Layer 8 of a small transformer language model trained on English Wikipedia (16 layers, counted from 0, width 128). Numbers have three digits each and are written without spaces.
A neuron adds its activation times its output weights to the MLP's output. To switch it off is to set its activation to zero at one token and run the rest of the model.

Output weights of the MLP neurons that the questions are about. A number n stands for (n - 500) times 0.0013.
n30: 334393318467413401564422496489604662437454555246453452564665376703624509368646578523436335420665270315444634248333508710628722369368446346572396516290730649444422733594562409459417310523508641638536397400487305545468603656461541515447563576520737655626399249136631384491414425579536437347761435183616441363704279230559537716415415912497390574315588398348643484468554353459691489372349
n69: 764554270433694480719448354430444748565429477565369380388509308393497501291649508589472255574435505284447468787348631621578510734240455328565493498652482451354426422579568457594249532755412651501431755496616496563612502402417472579387648260496429319284515342469549454643532459701489287417312523695506554733380583571611305515561508628549490423582657323393665637545437462625233707479640
n133: 476540660610509486514532341728419542222534494461476397644715425397521505524365563329536546396613411163553484432706471415353469438314052411436387406393384497333399498482709625511739751542351437261588448568446483319790384472569207509520785773450455458251488486602383405381499453601492641239372548639543342587496391476640656403413571393326058454425400273649516604571469484425456474740421
n181: 634516725575629527727662488404416480427501468360330428368563426422288493263565784411534597506281267438625392473402475465311574474387542502616583435534264601384749473679389605466585466417323550425435475586468518666497540452377314625565526648406556406465409476341294704459691500603591334494642524522234509423487471467336487719571606511462466605556441237689540642224539601421444571767516
n203: 403434308402225330549613677591403489694655369437440515522183445549508466589481413484461559515704680700542748476496372689387606459493541428389455447343257546477400270412405369341404585225431569690299556484308403565712567482426369668409511538455299612305386293279524287496433607299511588645583683406618646468310384563484370400464685594528405329469685515609312579464697404528360709341488
n210: 636433455589581546609429646797444487754514485686481653261435288384351669668236429571697609721557751703344544689538443212479736673317613543557470660468692467407433669454488396674466809697509218654535381457568511603562357559302667302556451493539576689305544704671297432318363581666742430433324347534739630361674320503566606597485589539528613359570666494441650323536448221264582500583469
n224: 409707649335635346663510478458481338360644509547300512534526440651293640695581651363313454353590521584365661563841606797364430446553471368703281618506553315634523647402785592539560505680249533619409553272472566656602465456300469397650440456482499399568579207397351462142485520440546686662480207556399456570519393571509358573601210653464514715423565461464502598480493602632567725308439
n277: 461635485449599706264469716428438435445710616724697462555662559302572602552450494408543348447733469543540620457198582371246460503542775382627585483499459520563506754428425366264432548695466480415494342348434918630451443500604597539478371474607348450386532616342499325805559698453291791529504538353557628305507454508500659408365331267492183429376528437570697393494832454387445527586234
n292: 351354770593275551377358621381498245548368501501746487537291556718622354404243658396613485697650529525525369701409520502207386409378203322614332527583719515444754348610480370728287593491506139403659632594593501500499323416533390646650429538535473461352535487716677401323441478460288595481476673511766411186378479634234707396417377442533469593490927288533252487423707219538373734294737
n305: 503479332537524269642406556736438282468575582224516493561291470642551311667677589713346267133558518239680523754616375400426550357401906785490571645437261357613579376347172573462595515567473489451465318231709591778701395428749411037561240447632402493189545671597486212784366613595643691358593611704419715473284417252603381566521515498396374216485645446446299264551574452358628505531600
n313: 381490396610518396431532356444313515475477505354522500332539473329441414645369379400443442425656769527527724498607470474667536716237666557483769526511468459645619652297543412598591362553574592528496679573484464510404578341661752592460670494572476587377276529652201394471263431631580512531370285382449278459439452517393516112477429255413584452414489481378245433576334643355831391683579
n316: 526554603692522430719582372519589707356460297440420466588510520559424366471478667512399678499700476658556579375607524524573440381348549509553554376524769628494534532532608512407348494576567583684611502437460467462556357402709551498412483426627674618578523528509691534615572671536493591606433522580335412489532591452354525327507545471323376365357475562604269224472564338467743485659535
n408: 629624604338387456659526559481590742447643604482609494665588547625591533447354349415322390532574553532495417269363694569524407599460446225530498491415406402410660538553563492542404706473670391272483474640451471514526498752255216511718530303435781651650151571655442492225543398659487677526722609423553616278516475601335362554612592319521642570539495589565542510533485584471311336317452
n453: 539761724730601393472409664261598495662430734338506471484383329491471619575721623332687389369523551588511375728415379613370462508562243479542180396409347381343456309643652701375169546769461204504354424575384386468522532341529573549544378826547632186431619426490617615561599327407423270380413402352740538604392314718478538697788548596391396329385266601412722766309516608680412408378672
n458: 766691360571449209606411513424587464782157509473363353542464377499431555490590517540606764531510466414550503613590694462357515454421270439500680698477513643282445455607850576476306542443604330371524727583500610680595574499431435270603548490616788423440342485471459445494770390636357437596625707459204436384309656527342612554660447306450700703607334180496512526453386600683312384545464
n466: 572365668611468563465553539442418130526421572511718496299551370124485556563449518479652561163446210483518431692634649564451683582565380449563326375530438495715425432534334556556574596559351373402766683580399402345764622622601246588572575472634332515524403739442464552709561340505605758511656272439752785377468529400731225429461793412396930588508619368586515335369555616560318521410591

Each question names a token from some text and the token that comes next. It shows the activations a of the neurons there, in the order above. A number n stands for (n - 500) times 0.011.

Then comes g, the gradient of the next token's log-probability with respect to the MLP's output, scaled to length 1. A neuron's effect is roughly proportional to its activation times (output weights . g). A number n stands for (n - 500) times 0.00066.

"8", then "."
a: 475479478499489475492621923475484475478498476499
g: 603572434670534531455395649577587260488507452342593538328665266357704562407282458130498357526756574512488474673308587483481604447762603396453306529346469431295601564264638577574577378525413640574418298373607583499169512553348423513474572482561679566780493653570581410699433781528494571473611617482840535322600549747597657647419764640722680523433398336534634487623523594548503411800501
Switching off which neuron hurts the next token most? n277

" ", then "3"
a: 482484584481483498493564784905484476486477486497
g: 373229403467576454696391428348543392635548465583634400755477571557527353705283308463531473530648803493609598605473428673460583441636557560426464386715551514854508523367764544456599551400617479414247508278659635382333425437351516356359426507538576401617463420472799629483677682315548687431458582565582154307620539558415804553391542421533601694687347532428724428384732260319613594605647
Switching off which neuron hurts the next token most? n292

" are", then " for"
a: 479638476480483488747499478485488485475499497482
g: 629627443298453341364523391542394647452395289225523490610447465603472490476548491342274404518468633472491296519517489587391686719413352461488348656419588375567544598353580562551355410301529616747437445375439594644630682380539554219449465565366389367967502401592473594460734467624643586580646474556690408372432405739674162262598341653551509661570588380472509577605595796398403934519539
Switching off which neuron hurts the next token most? n224

" ", then "2"
a: 490486478640503485485475475895476484492481482492
g: 531569490203587615470466314739541548228264273566474516338494434420486456537378593577417281387611541455495186650368676439540530483515525506820482353426629441532597434528501473586327533614194625489539353350732206476419541426594524669328433516589520394308431549533635435238487435138451603476511397442524632468525652584457413667342292545528450569720470335075276441660557277791590509527489
Switching off which neuron hurts the next token most? n305

",", then " "
a: 482495498476487476534491490490514490490761493486
g: 669213458667742481149652559557377819385351483499301633460341422420631546398641488578276413672356347532500275593472375364290365579692580692650444544487605643485420419805551565418629468696393483789360237432588635514391495369585562389467381420465598671611440425367469675640425726403470586451539579663563466686262705501458505577564332578609721358289343595300552493488682382575529490410276
Switching off which neuron hurts the next token most? n453

" ", then "1"
a: 495494581622480498492614658717490475493475499492
g: 594523521616618467510548894398325570536425671549469619413488535459666552443666485538504672440266537325487312643832350509356388489268473576442656913257566505489362376460111489448596578646543469518619489700505551385677499658364596436485483486442497564732374371383534604678534650710380464571418637654522659658706324271590282552648405386572553400594554442510356359550198787330479431350512
Switching off which neuron hurts the next token most? n305

"o", then "ats"
a: 500478482475486481497480499494634480500502486476
g: 491480844547626524376553563378411356528563412468658267420303377664493577611418443392459538606347655565599473192453372427734457610523525429516524116486396605508244522558336539633454643415547412552218425678711501563446629369475488392475612474317444557607495639581635520690439467686616485370590662526738914559699346493604416676518221537484434539761786412552445570344668500562673393271747
Which neuron, switched off, raises the next token's probability most? n313

" h", then "ous"
a: 476492481620496493480490500495475516499499500497
g: 446636381420394527526533206524514534404502605616572468513300571709575465507762638415555437440306526687487694637720422624672635502378493624641589670408263664384510501328470509400614439451342481731689524576427653242582398740649358823358563714493402394514653554467514589440284407621495500635587360702313781716615266374742479480470558501585568424404674359749327685500731635465623359710656
Switching off which neuron hurts the next token most? n181

"3", then " t"
a: 479477497497480490475527619492476483480500654500
g: 577530492375633246659552600465390561478414396702408429709397577731637523660433370550918396651642571497504407239711685369375556594416591261344326530451544565345552444482555287376301496467447445442480266492479683450441230497530588389280610482659591482415304527514502373714788355746405385447431509461514547510609327306784356432667311685411317273227470482423544647485633717400518432377516
Switching off which neuron hurts the next token most? n458

"in", then "r"
a: 496567495532476491491487499494485496476482504498
g: 635299605481646416409493305608404754521650442593525498525352362328524609542609470567593204289505390416460452359404362628506628249361422553559514630644559208315650281562534680404634361420352669715481406471351459610337425506667601573180399339564418445509567394260484400597802424222582381583634687421448625383473431662658577637363368526518476709454522337706508604311177600628667741399531
Switching off which neuron hurts the next token most? n69

" of", then " R"
a: 489505604485496496616485631482645476484592477486
g: 721392428312297514610289677420444326431603630379218608813563747299662291560472662643378639337496574439432477472321359550685492588453560566721488410527608515452582464539723436274626300590630349566446678543443294450529607463716480368713446401849492531676369360690388340321443508425695496488393422347532542640510631560585502302449527606271496455458309336334612578466330725528453444193668
Switching off which neuron hurts the next token most? n313

"ed", then " down"
a: 563544476495484577476496476497484534498479493494
g: 556533412654313474357525548508575474599572501577475339523521351538563567702565500492769695595641797433419823692428398639529529673490758715389591492569524801449601794382339577504727486580422559700494221492624630611581534389612622501387443602698644669305311557399359804704598747461447611610546469589735712453633572377594752620481206357371285474402610572574579444511595369438619364480507
Which neuron, switched off, raises the next token's probability most? n69

"ly", then " other"
a: 522496477489475491498483480492494718496475500493
g: 475703488575709471702613469469532671508650388522337539419410634302309563370347656297402389532486435531647305267658574557263362465330315462578418337427612505553436306529511495408191432417397424499476659430296266581449570583768651420464703761605328518674764441494433398335657632621456286329412604271130543526308342310533565419695661425651381521471590502617394430232502489554439539607716
Switching off which neuron hurts the next token most? n316

"at", then "yl"
a: 475499478748494486490499498500476485499488499536
g: 384313337537578514499698220306401641687455848474545451622594710374472512296554607437557426357643378588414529420492641594563673521458438625403713528551313657311678529327374499602207590555416507411651465486525418545530472489465264557496724345545594346418346520698348464424581256409537364497714600413621548270294434847117638533433653735464363495540520389488398627591538521289420601468834
Switching off which neuron hurts the next token most? n181

" met", then "all"
a: 475491492488498494475497482494491479493486491638
g: 441313538267366114415428497657635318457491435736486597475621218535348636274517334600466530246372337733506374749583755567419633362393623751441606424254411543565459468392528446562521538628670483445539420716471559430251557585710498474588579195459234385407335529500531481404566482369431611204591433326586488575684427415549483667706624456472523575596541595506351793709487670650550660341423
Switching off which neuron hurts the next token most? n466

" of", then " B"
a: 487479559488490498478475645485486483492617484491
g: 625330335266554485565451618408507408359577808385437366576458626380717411510495642526377495533410607560417486532214240579514426768536537592624316376510453436569621312462745443189521212741522525567440685565428268307619579481585512263690337443557501511681423520702358421341474424402760421472250417339473672642437529496446507443340559594298572477576167496315676598333497564525262568202442
Switching off which neuron hurts the next token most? n453

" R", then "ap"
a: 491476491485611494498477480494484487488481495475
g: 802374717214546488511481678361585489702767616503352618350571449557457616633433317380536320306637635555504433408571270401538477563604414569772472326637446523426669652466302350412444484346525577246389475543365227402623491579624365670623467544473170409690518740204263432450279769382477456541420697307496492260522478348445591586500625493571247383331470448720427416336523545516549610458478
Switching off which neuron hurts the next token most? n203

" the", then " Ty"
a: 488478656489479481485478483488481483498481490499
g: 647426489344669480583537491372510622405452453465506435556467809521714563486467652601507416432359458400649628516527487462366685501436607689417639737346501485502567181516428386606590813537309537421360568191778520568857545308547546581422568261569563565576553469661626547258583328404348246628434458341589348427656493469623361376400549644139188537506339558365506522657661494571405680489843
Switching off which neuron hurts the next token most? n133

"ore", then "al"
a: 513479494484495686489499496494539496479485479476
g: 494327571507557547769545341483558527380822766649405810331688351581705698403527684629552428378558709835487519418616669331224418655560462613487536380279533670269739677228383329544674528312461472494482378462446487471290384388690610580459508504498252429425566509599418769498450780410583695615412559249501541431535570446618466443572500510611538538493425453176507532623528318333418489476429
Switching off which neuron hurts the next token most? n210

"i", then "os"
a: 478491497489480486494497498499535491497478496646
g: 412643520508208755487300196436490445478529487371548445724459332604205372452517462388507396501480379642465452466946268388572408520439635598538594568482522498642221726728492624676592689549504302759353539321105414535543331566631332324547247526421490501453309528469480350484683428477571332464702430613434598578579530495461553478428411343605397562452570585365571576328459507645832715367481
Which neuron, switched off, raises the next token's probability most? n466

" the", then " land"
a: 475475769481538476492483484494475486493544496477
g: 397330683532600372382562478542809518631649760376405694596709634521282371429618668401430408614263642301309732540368324756632723586509507637622532518478494530399396431469516572743466329314393531420635511268469731678509534604377625391712473333254412533596567618675565706349553409695404310545728463632619781602434472275565406464529515472522439530667567561646656730301574489624531557548724
Which neuron, switched off, raises the next token's probability most? n133

" was", then " used"
a: 494572481481487475494498475496476485562550499478
g: 620609379431739523619731349504454433700518656292606380562287525644428518318518423536532500630586602708551619511568439649529886511423592235456766359782493416387690631341385670555639693754634426430495679418312421443617397336432433550251602392437468571274463714425427775439388273485404586343383355563389657484322417655632668529630412386602606222554462369449222512479478408440491308567586
Switching off which neuron hurts the next token most? n69

"ers", then ".\n\n"
a: 493476487489477498652481486494484485646488476494
g: 575535288677486618489569654401588433221421468376651424457594475577483391436537450751399541270360361586403350436224757455454418382461560478393342604537320329292522683516266516471662532391382511113507430557482448506389604607419542425736576415626555273692705551441587475506518364499553446085371440633513502417484606579569655646526732324623538901291471513327290526701422545599242590370363
Switching off which neuron hurts the next token most? n408

"or", then " of"
a: 478489525482478479497492489499479484476525483602
g: 531709464457510489269557469430610570561316513580699512544613550475322436476299517520746491428687570323550250306565551454497200372372398369560287360661554431567240267489588511574563420516594363251662415385688720514622609402548654454365753576516572393312499567581427848731430308580545521766624560637472682579732674517671562578492401511692414381717364413667315354478290646352292394626375
Switching off which neuron hurts the next token most? n466

"ab", then "us"
a: 577489499496562643475496522494485491519475477485
g: 615728440438631722508756501511327425586325533606556420775594510518586346650602309574587313727509760610413157570473526725479227583572372691354771587517391628576250531310596587529335509607418352507419330391546446439489341489567529519542323509628378592222271668418708569285430432781406660720373382569454526462324621473442423356582591561570668571392610334464584326500824505434357449534448
Switching off which neuron hurts the next token most? n210

"il", then ";"
a: 483944498486488477500483486477482487486485609494
g: 626356220620264498454490609498493213241627580495437380540388387569501545392449819560492490565370431230680585526418391369413539290224471512427415506485564504758488411647460398328435434679628592298473531428603620657300118541459453445610685607629438450569448770685440472321617488458597469280304468411715715556361576605740304466594608446517516720582423317564519451364544755523408613188653
Switching off which neuron hurts the next token most? n69

" to", then " its"
a: 486487622478498487527476480496497557498475493475
g: 671702466598494607399541492526726527313174455612542482266454519560419400416536730357552342236357567514395692525472498398264174537483541643638511501495630754540672737287482416641479489379517587692608440422559712422493329731613651597487431741515562502777311843487407686370429564581646671308779501576585683314469451683561628365573371432550606595576527503227562649558625515557511285575554
Which neuron, switched off, raises the next token's probability most? n133

"ott", then "ae"
a: 494475498482496489494499489498478485475483687484
g: 440567328644526522565604291277298474428635689601457466506497481567513547551623561491590098538408362522526819195690462391636447728737441422581800607476425522399550544409246677489669585555428441394609383446472409419523602400414467584643658530596470538489363527612297637188468410253693500582690383497364556330414609600295579435558633270642143397543538556391180435273557652385585659512565
Which neuron, switched off, raises the next token's probability most? n458

"ze", then " A"
a: 500490496593491497489599476484475529475479498483
g: 454515654506658422417571674592541517626477672550518582312521730530418696515645752734730461382506437602171497350484330384609388412247392436734270565418464607427520382480686346474429370538679578505377473557531283556489206426424658328414556586577405377553463398539668458381624155551368318515534509538318875391429156550491615400430697484291501407440785544337638353493515393557444727328400
Which neuron, switched off, raises the next token's probability most? n453

" m", then "ph"
a: 476475496493488498499500496477487476498495492498
g: 458515354537528573704362272309374755496342418515802142457633383575519498385521588613493454312678496606348484488502400501539584583397652550387399582682535633514285648602320359341387455537489612405632774518300590359690236636531496416530396587446382579599606314390582482362165647262472406848530400397576487647676273628487320484508550484436350829581584348277498588443637628611671558588382
Which neuron, switched off, raises the next token's probability most? n30